Layer 2 of a small transformer language model trained on English Wikipedia (21 layers, counted from 0, width 64).
Take only the direct path to the model's output, skipping the later layers: a vector added to the residual stream pushes a token's score in proportion to its dot product with that token's output vector.

Output vectors of the tokens that the questions are about. A number n stands for (n - 500) times 0.01.
" job": 536 459 563 602 561 463 514 540 443 461 547 503 521 433 360 516 472 477 543 435 470 599 482 486 377 511 526 467 481 523 474 625 551 496 592 458 573 415 498 489 473 534 557 470 460 470 579 458 549 626 482 504 526 516 457 485 479 519 420 429 505 364 527 573
"oph": 675 508 474 598 520 433 461 457 508 398 496 555 566 397 495 475 472 461 506 484 440 435 529 489 457 535 483 615 452 475 417 488 489 458 503 479 545 546 443 447 549 530 559 565 471 460 514 495 521 600 482 581 539 526 435 498 567 539 529 490 494 490 513 388
").": 471 556 476 462 543 528 331 611 507 361 493 554 484 465 562 361 468 499 469 462 587 511 496 415 526 435 455 542 390 534 492 526 661 535 579 354 592 454 495 475 482 526 578 412 550 505 445 580 584 537 579 532 475 554 580 490 484 581 527 432 500 400 443 506
"iven": 363 411 465 507 498 410 404 495 450 452 525 513 469 416 429 564 493 504 499 459 433 482 445 395 575 547 547 558 457 591 441 539 454 486 601 498 649 537 548 432 542 571 500 497 448 390 552 476 496 611 480 527 575 513 574 527 469 561 607 484 514 494 587 465
"islative": 317 495 559 558 442 368 624 618 500 368 426 539 559 429 437 413 455 443 467 392 529 560 528 358 438 505 513 637 442 509 394 639 471 572 586 517 643 536 565 409 468 561 466 553 551 535 565 540 577 657 458 511 703 360 534 532 458 475 413 384 511 357 583 489
"+": 435 329 627 571 688 318 591 786 302 280 259 555 874 375 246 432 358 581 517 351 439 583 395 318 385 425 656 552 402 617 440 952 700 634 727 305 975 429 385 243 569 369 743 598 462 437 666 285 558 886 332 597 712 369 402 586 416 497 544 493 519 102 617 207
"day": 473 365 586 602 648 334 557 556 530 361 387 496 583 550 428 556 586 514 516 546 549 594 557 400 506 432 506 590 506 513 520 514 437 561 613 400 593 374 475 492 388 442 492 546 593 478 495 367 429 522 504 580 645 406 547 548 494 576 519 397 502 207 491 524
"ater": 499 522 519 506 616 461 487 488 372 382 483 439 590 440 483 516 407 554 564 539 527 569 572 442 440 420 618 526 456 509 492 477 449 477 478 470 609 475 408 532 533 518 594 466 478 533 465 443 590 578 501 392 602 493 454 495 606 562 492 476 509 515 442 449
"amber": 537 465 565 527 493 421 543 586 503 393 436 532 579 507 397 397 377 585 575 452 557 559 410 503 484 436 487 612 468 517 498 468 589 448 654 472 643 491 433 449 552 416 472 492 447 550 478 414 563 596 460 540 620 519 444 480 407 515 519 434 522 513 614 385
"uez": 372 494 601 612 451 403 600 493 575 440 555 495 556 510 349 378 406 453 499 473 479 494 471 466 450 457 605 440 343 551 532 564 708 599 588 481 718 558 486 449 591 406 668 553 567 397 548 481 479 519 459 539 547 370 527 551 562 444 586 380 505 356 436 371
"ailway": 385 449 595 442 638 379 623 636 406 501 531 397 481 421 483 489 466 580 494 408 471 481 427 456 489 437 555 600 409 604 527 539 570 573 498 440 607 447 466 397 562 468 606 498 492 505 655 281 580 629 478 514 618 518 417 496 544 424 506 449 520 397 654 387
"American": 467 510 454 682 615 423 503 514 497 503 368 384 594 508 420 491 449 559 479 460 471 617 475 456 463 446 466 523 392 435 439 541 597 566 653 477 512 547 499 397 598 472 559 563 426 487 489 446 530 574 593 505 627 565 455 482 443 513 476 497 520 306 568 449
"oring": 425 516 471 597 544 470 521 572 523 412 485 478 587 424 426 415 456 571 592 484 418 566 554 366 522 497 560 517 479 506 469 546 506 558 618 522 669 437 348 456 515 545 423 405 465 440 540 531 488 629 489 473 570 514 379 532 500 531 442 493 510 484 624 393
"cluding": 505 509 412 583 555 458 500 690 438 494 501 534 640 575 463 423 529 586 431 468 419 489 345 404 519 473 536 652 397 588 449 506 470 638 690 423 701 380 395 485 613 518 673 496 405 501 503 517 542 671 458 505 551 380 498 467 419 462 450 430 489 295 566 337
"ices": 420 605 512 446 474 414 431 548 543 446 531 476 564 478 394 511 387 631 520 462 417 572 515 441 549 404 514 491 535 475 511 504 585 514 566 418 568 533 477 468 534 557 627 482 560 543 579 484 434 665 450 481 560 562 347 490 493 410 528 515 501 484 468 399
"alty": 555 571 473 578 510 303 580 492 492 488 335 531 590 458 339 538 563 467 467 483 534 583 397 412 424 377 522 497 446 519 496 670 600 570 597 467 623 523 506 450 415 454 552 565 447 554 457 490 518 584 445 538 647 512 507 539 459 604 463 389 509 417 421 490
" finished": 501 475 578 528 488 375 527 502 423 516 520 560 545 469 399 373 551 515 430 518 532 514 425 398 532 498 504 558 465 553 437 590 538 608 557 525 550 445 432 484 441 542 505 518 574 527 538 400 486 569 464 505 535 488 487 578 458 505 518 510 494 477 546 400
"inent": 448 534 517 485 628 471 501 605 575 374 384 503 541 466 481 570 524 499 601 457 515 492 397 439 402 463 559 522 449 435 376 590 563 586 491 450 683 499 479 412 602 532 504 506 465 517 538 444 477 661 438 498 489 478 483 512 528 409 419 585 523 435 535 453
" NR": 486 513 579 538 528 492 501 648 433 476 490 475 600 564 454 457 455 603 478 482 459 453 486 494 561 450 507 452 507 580 496 644 518 503 487 512 518 502 501 433 457 663 572 467 482 481 551 424 559 540 429 506 501 372 404 502 474 507 408 536 512 422 415 497
"ween": 521 493 486 697 532 339 538 572 482 524 544 520 516 476 544 485 590 575 461 417 419 444 324 471 529 566 448 626 425 538 493 552 574 558 615 359 699 369 346 368 614 472 522 587 448 407 496 483 447 530 493 553 676 350 451 706 474 543 461 453 476 378 622 325
"rying": 497 463 511 621 537 441 487 574 591 431 482 559 508 455 394 474 550 481 476 452 430 625 483 491 439 513 576 596 529 586 505 499 492 634 627 462 691 463 420 436 524 525 544 402 421 464 504 397 584 634 471 421 516 473 521 469 450 460 539 424 506 425 495 351
"get": 592 485 530 628 550 378 509 601 554 446 411 560 504 656 438 457 447 534 339 506 485 563 537 457 434 482 628 396 427 496 374 568 465 665 495 406 651 461 550 439 557 406 599 569 424 449 573 447 618 590 458 551 636 402 367 577 548 472 534 396 502 319 492 412
"|": 435 330 627 567 693 319 586 785 307 281 260 555 873 380 246 428 358 581 517 351 439 582 391 318 385 425 655 552 402 612 436 951 700 634 732 305 974 429 380 244 568 365 743 602 462 432 671 286 558 885 332 597 711 369 402 590 416 501 540 493 520 109 621 207
" critics": 523 443 534 621 464 476 385 553 529 571 500 502 591 506 308 562 352 474 530 493 389 528 522 364 441 478 436 460 478 401 488 620 583 598 522 463 687 476 348 495 556 543 607 561 455 477 551 510 524 653 505 516 541 466 464 545 428 494 560 526 502 310 559 447
"g": 579 433 495 428 537 377 506 420 526 498 415 523 528 565 617 458 568 463 489 463 509 607 506 500 438 467 523 497 504 480 539 471 420 485 467 526 551 460 569 517 505 447 522 531 447 501 536 504 514 470 474 510 528 536 562 524 554 489 500 478 494 521 467 464
"atform": 406 437 593 467 576 519 592 581 469 388 378 521 624 353 435 526 396 620 470 441 410 562 451 437 574 428 618 446 485 521 471 591 528 512 472 450 628 448 441 421 540 550 512 574 427 486 546 340 629 693 502 605 594 464 318 472 492 529 512 469 511 434 633 483
" Spacewatch": 450 374 606 460 528 460 619 606 416 298 432 466 780 500 347 483 437 500 561 466 403 526 446 389 486 410 617 456 495 617 460 834 667 501 607 393 681 532 453 401 507 358 689 654 445 551 537 421 548 679 346 622 523 368 396 517 505 523 599 379 522 341 598 209
"inem": 438 415 615 561 591 538 442 445 405 431 443 496 631 484 343 476 510 568 493 470 505 505 464 461 542 506 529 604 425 451 468 505 488 546 515 444 593 542 403 444 523 533 524 469 527 461 538 486 596 595 461 544 507 566 369 558 592 499 511 525 501 448 510 421
"cess": 640 468 426 434 565 507 471 625 462 469 549 482 533 531 456 480 460 404 458 476 434 501 445 476 442 477 535 531 392 592 504 573 425 491 631 398 654 549 495 401 641 429 605 431 474 526 615 532 548 587 446 571 563 456 441 432 518 420 547 502 509 473 504 385
"umbent": 474 474 468 534 490 341 552 705 408 419 469 432 690 413 379 445 434 511 494 542 555 475 484 425 462 566 519 586 477 593 350 576 572 534 605 476 625 381 472 422 458 499 592 579 554 402 561 554 542 615 447 475 526 508 575 546 518 435 421 531 516 467 439 413

Each question shows what one neuron of this layer's MLP adds at an activation of 1. A number n stands for (n - 500) times 0.0006.

n94: 408 539 497 505 482 594 505 498 567 535 316 444 451 464 490 598 596 513 526 441 486 383 441 582 453 466 612 479 496 372 530 459 505 583 484 620 360 456 527 554 655 525 513 478 551 531 524 538 436 511 389 464 531 472 529 407 568 489 419 548 620 485 610 362
Pushed up most: "inent"

n151: 529 436 403 553 423 659 471 402 476 296 484 432 334 546 531 465 397 465 514 485 442 482 613 480 434 652 436 434 526 482 477 631 497 578 453 464 555 541 700 471 530 309 572 678 359 509 534 613 513 559 414 428 518 390 563 583 556 454 527 637 369 556 518 552
Pushed up most: "get"

n78: 495 559 526 573 535 515 557 529 515 552 530 459 566 478 576 587 516 471 505 500 490 398 498 565 549 525 513 390 451 573 527 566 467 489 393 388 547 520 519 567 552 416 327 531 567 481 506 510 415 428 513 489 506 440 426 536 484 482 437 459 421 520 485 576
Which two tokens does it push up most, strongest first? "ween", " NR"

n193: 489 440 448 487 418 474 553 401 427 533 501 508 400 467 583 586 435 524 590 582 522 469 538 464 426 455 578 516 535 550 517 560 504 563 550 434 481 543 491 612 402 423 525 561 491 455 437 543 532 600 580 508 525 432 463 508 547 525 583 470 381 493 535 474
Which two tokens does it push up most, strongest first? " Spacewatch", "ater"

n97: 531 352 412 578 471 499 490 535 513 606 287 646 540 437 554 563 501 584 566 621 452 310 533 400 546 347 535 511 484 491 407 479 461 525 478 475 467 585 526 418 463 643 519 499 554 460 453 592 413 563 466 447 503 520 572 266 780 579 465 485 510 541 456 507
Pushed up most: "oph"

n36: 482 524 520 627 461 466 534 513 459 486 406 569 535 526 541 511 479 645 493 471 362 515 436 534 596 588 483 436 340 536 619 543 448 433 532 600 465 434 516 499 507 317 512 497 532 548 529 572 584 389 496 402 471 509 499 565 571 517 337 492 618 464 619 681
Which two tokens does it push up most, strongest first? "ween", "American"

n164: 505 465 462 511 508 457 517 477 439 368 536 530 560 542 486 466 415 448 486 428 489 552 545 519 508 505 488 527 618 432 448 529 456 612 605 442 403 520 513 542 480 411 636 542 429 508 454 538 613 419 560 485 416 468 511 510 455 451 539 519 612 468 601 538
Pushed up most: " Spacewatch"

n202: 610 489 428 397 565 490 399 386 544 509 588 359 426 481 352 467 457 607 461 403 486 424 528 424 568 491 483 491 728 544 525 505 542 580 447 443 504 566 507 404 541 579 566 476 515 628 511 604 458 448 497 695 532 519 223 458 585 438 459 581 402 404 701 339
Pushed up most: "ices"

n163: 619 518 559 588 546 359 465 534 567 444 503 543 577 558 527 516 554 405 431 499 400 482 572 445 508 629 522 519 431 395 637 332 475 420 635 390 415 579 531 457 558 274 388 666 414 579 383 393 530 481 506 424 655 484 737 572 554 491 534 497 392 524 551 554
Which of these tokens does it push down most? " NR"

n182: 519 325 396 831 421 388 768 320 594 505 582 475 364 643 549 581 352 558 354 680 522 460 625 481 400 361 360 420 563 501 513 513 483 538 629 543 579 556 519 234 591 609 383 497 621 641 577 423 494 484 435 543 576 369 590 293 528 569 537 557 274 577 504 462
Which of these tokens does it push down most? ")."

n56: 602 387 592 474 633 504 428 639 342 481 325 594 609 537 549 477 452 577 444 453 553 419 420 422 619 351 438 320 574 431 568 505 399 572 437 523 483 445 479 584 498 776 609 506 476 630 396 589 505 559 560 599 422 381 353 450 650 508 383 444 280 579 296 683
Which two tokens does it push up most, strongest first? " NR", "atform"

n236: 507 503 573 432 380 472 529 567 389 481 523 458 567 564 453 481 428 335 452 468 500 476 629 399 605 477 445 462 543 360 471 530 556 556 484 524 455 577 619 458 527 507 542 511 538 478 450 506 604 470 348 450 547 358 572 457 446 572 569 529 582 566 557 579
Which two tokens does it push up most, strongest first? "islative", " Spacewatch"

n136: 436 479 616 500 502 499 537 482 492 505 395 619 455 581 555 558 478 524 455 583 550 497 467 426 451 567 461 509 537 534 415 400 537 525 418 646 334 549 448 485 553 524 523 558 419 515 493 602 570 501 432 442 550 430 468 393 637 409 536 511 562 508 448 426
Pushed up most: "get"

n92: 572 567 449 467 468 499 393 493 460 414 470 392 598 546 423 449 402 481 570 481 557 596 541 577 445 492 496 492 453 517 405 498 527 596 613 493 528 580 537 563 382 423 526 395 559 596 416 577 495 563 482 483 497 476 543 600 409 598 482 477 503 449 424 527
Which of these tokens does it push down most? "ailway"

n43: 463 577 549 566 499 479 622 484 637 200 502 674 590 669 423 501 538 747 608 321 535 519 547 448 492 629 447 456 520 537 464 247 527 389 648 502 389 465 414 454 641 325 360 635 715 539 343 512 366 494 443 468 450 657 580 534 272 347 462 437 521 493 658 384
Pushed up most: "amber"

n204: 513 479 580 574 479 515 503 450 488 579 483 534 449 517 504 350 545 519 494 391 460 482 457 421 494 569 422 481 570 490 542 512 574 477 510 499 463 426 469 460 568 554 442 602 440 608 471 454 425 491 516 307 571 426 654 521 473 551 524 414 380 609 456 512
Pushed up most: "ween"

n32: 545 571 423 512 388 368 587 436 432 547 354 501 358 624 478 642 507 578 334 427 487 409 517 474 414 398 312 414 415 438 397 596 309 515 343 758 621 502 527 571 568 475 428 552 480 618 531 642 694 590 378 633 564 411 445 550 686 474 442 461 657 442 589 560
Which two tokens does it push up most, strongest first? "get", "islative"

n39: 451 431 632 499 577 371 449 482 651 684 524 566 663 477 455 505 452 553 568 475 516 575 470 510 536 411 423 495 538 430 471 419 380 481 640 345 634 423 451 515 472 497 523 474 491 576 420 472 466 540 620 495 381 554 331 372 546 545 473 615 460 507 360 461
Which of these tokens does it push down most? "islative"

n142: 424 449 417 557 474 535 533 386 484 465 504 438 340 334 564 534 462 546 450 536 438 484 475 619 479 588 495 449 472 533 587 558 416 504 343 575 580 434 491 486 430 345 502 430 618 440 662 563 392 548 411 633 556 469 758 617 377 438 601 547 612 628 514 461
Pushed up most: "iven"

n100: 520 451 746 390 570 540 408 389 429 516 410 556 508 456 344 360 544 587 366 511 596 453 456 525 612 524 637 437 413 521 516 514 303 428 445 489 578 436 422 539 472 437 490 539 619 488 559 562 577 509 577 549 125 494 566 605 639 410 550 628 449 419 569 530
Pushed up most: "inem"

n207: 414 475 563 461 459 421 574 656 462 512 616 463 475 440 513 272 491 599 480 290 629 397 367 483 507 501 454 408 531 572 402 626 531 319 567 369 374 662 583 371 596 493 538 439 641 513 557 573 465 566 476 427 460 552 478 515 476 444 399 429 730 519 623 563
Which of these tokens does it push down most? "day"

n156: 609 527 561 577 473 540 572 346 584 346 651 509 363 447 539 605 294 421 211 485 571 423 645 597 610 555 465 491 542 518 670 558 377 510 471 665 678 346 476 473 487 500 511 482 428 486 500 605 620 597 249 592 483 482 481 581 349 645 353 355 434 472 572 429
Pushed up most: "get"

n146: 519 468 514 511 511 540 578 419 532 505 541 496 521 467 529 556 527 464 473 441 490 485 522 367 468 499 500 439 506 562 496 509 483 548 483 510 553 400 520 391 502 498 542 598 445 506 525 562 547 507 476 485 502 507 498 459 557 487 499 445 536 503 473 522
Which of these tokens does it push down most? "amber"

n162: 590 535 425 485 589 606 644 464 561 371 520 497 567 427 466 543 420 552 424 578 612 475 530 577 460 461 574 501 534 445 471 421 500 547 495 648 535 318 445 613 460 619 533 541 422 543 504 446 495 536 447 337 535 548 383 500 470 473 481 594 327 558 436 487
Pushed up most: "ater"

n239: 521 477 465 409 574 703 469 541 536 602 369 403 550 573 395 510 622 449 632 404 550 551 289 531 655 532 432 605 603 612 269 427 313 588 296 587 428 452 593 506 528 560 457 656 656 444 578 576 461 561 528 600 478 526 458 426 452 472 489 350 423 494 515 313
Which of these tokens does it push down most? "uez"

n222: 374 532 501 503 493 504 577 400 590 602 516 479 608 349 595 405 447 418 522 545 550 465 548 537 315 439 509 536 623 676 658 605 356 503 375 521 601 329 403 579 307 540 580 367 349 597 498 549 481 412 438 544 454 507 453 544 452 457 498 597 698 555 283 629
Which of these tokens does it push down most? "American"

n235: 583 465 381 321 499 413 319 377 394 468 578 533 391 581 492 570 595 530 514 504 413 550 440 542 559 594 520 562 663 577 389 403 434 476 478 489 604 566 608 619 384 486 378 515 487 377 632 556 402 417 586 496 437 515 531 466 447 522 746 560 441 456 574 533
Which two tokens does it push up most, strongest first? "iven", "g"

n238: 530 512 533 397 521 404 655 523 608 462 604 572 547 432 582 529 515 498 246 386 404 458 315 541 423 451 422 477 587 509 595 320 382 571 403 457 550 504 501 553 490 308 603 644 505 455 549 458 654 561 392 518 410 522 448 544 478 609 528 655 573 565 713 515
Which two tokens does it push up most, strongest first? "ailway", "atform"

n49: 405 474 545 569 547 539 583 479 406 491 479 575 640 567 601 573 294 437 453 538 456 480 565 442 477 538 525 569 547 526 527 458 488 636 647 506 435 346 371 470 635 542 533 590 398 427 403 488 430 457 543 463 429 477 537 373 448 437 537 674 524 534 476 520
Pushed up most: "cluding"

n145: 430 470 660 542 380 694 398 475 581 471 476 471 509 414 517 391 586 528 592 618 464 353 343 557 491 564 504 665 416 438 696 417 531 491 401 367 527 535 589 625 563 369 758 480 467 678 450 470 300 323 310 415 533 513 468 518 393 521 510 364 491 631 548 496
Which two tokens does it push up most, strongest first? "uez", "amber"

n11: 401 445 485 489 545 445 612 468 561 572 589 424 500 581 529 605 516 491 483 530 534 483 631 481 444 559 492 546 374 412 513 417 393 430 540 396 381 383 424 472 463 485 459 539 690 427 590 459 617 596 498 586 547 500 522 531 470 427 513 528 438 428 577 578
Pushed up most: "day"

n106: 625 588 453 304 507 476 431 482 526 387 424 552 361 450 606 367 605 554 448 552 443 527 423 525 494 543 341 490 457 714 590 565 503 665 442 575 486 574 483 552 504 401 406 526 547 604 651 567 412 456 561 544 366 611 542 363 536 705 443 411 430 539 330 511
Which two tokens does it push up most, strongest first? ").", "g"

n44: 457 423 575 610 342 618 546 442 487 564 389 483 490 547 703 525 544 492 451 450 587 346 444 444 357 456 561 461 569 495 471 391 431 604 530 571 451 559 420 651 408 585 462 478 553 573 554 552 542 583 456 570 372 458 712 366 502 500 473 546 510 555 431 428
Pushed up most: "g"

n150: 429 483 415 423 483 492 457 390 443 485 585 339 389 454 559 508 528 490 497 511 544 522 498 602 633 380 691 635 487 710 336 562 505 474 449 486 416 469 494 611 398 568 463 521 189 482 648 565 424 480 668 673 542 580 586 411 445 487 536 549 544 488 623 583
Pushed up most: "iven"

n192: 464 642 541 515 358 421 445 454 447 554 470 544 485 498 514 442 459 507 465 473 447 651 508 537 529 440 527 534 471 481 515 463 476 499 590 515 530 544 485 490 559 472 536 465 330 496 525 586 490 528 500 442 497 523 485 519 568 526 618 501 503 468 512 527
Pushed up most: "ices"

n243: 427 511 468 517 583 464 443 375 421 479 464 527 479 497 472 368 520 405 452 530 343 519 476 562 535 588 452 479 453 411 439 427 492 552 601 566 550 481 626 447 534 539 401 424 378 707 588 495 572 583 480 465 526 598 512 492 467 545 628 568 447 539 483 605
Which two tokens does it push up most, strongest first? "iven", "American"

n153: 435 411 634 680 450 482 560 391 651 521 545 359 508 467 514 526 498 480 535 378 400 480 375 414 494 521 438 466 594 530 720 470 411 496 609 636 451 465 357 499 488 563 341 511 588 553 611 501 450 477 634 563 405 456 351 355 645 487 401 731 352 557 438 637
Pushed up most: "oring"

n117: 479 505 630 457 475 377 625 601 415 446 550 514 350 473 516 505 568 446 564 598 409 451 518 575 515 441 505 536 395 533 579 464 499 403 434 431 510 502 556 658 624 523 533 494 478 525 500 499 653 466 408 420 521 383 437 543 377 428 514 455 657 497 526 431
Pushed up most: "ailway"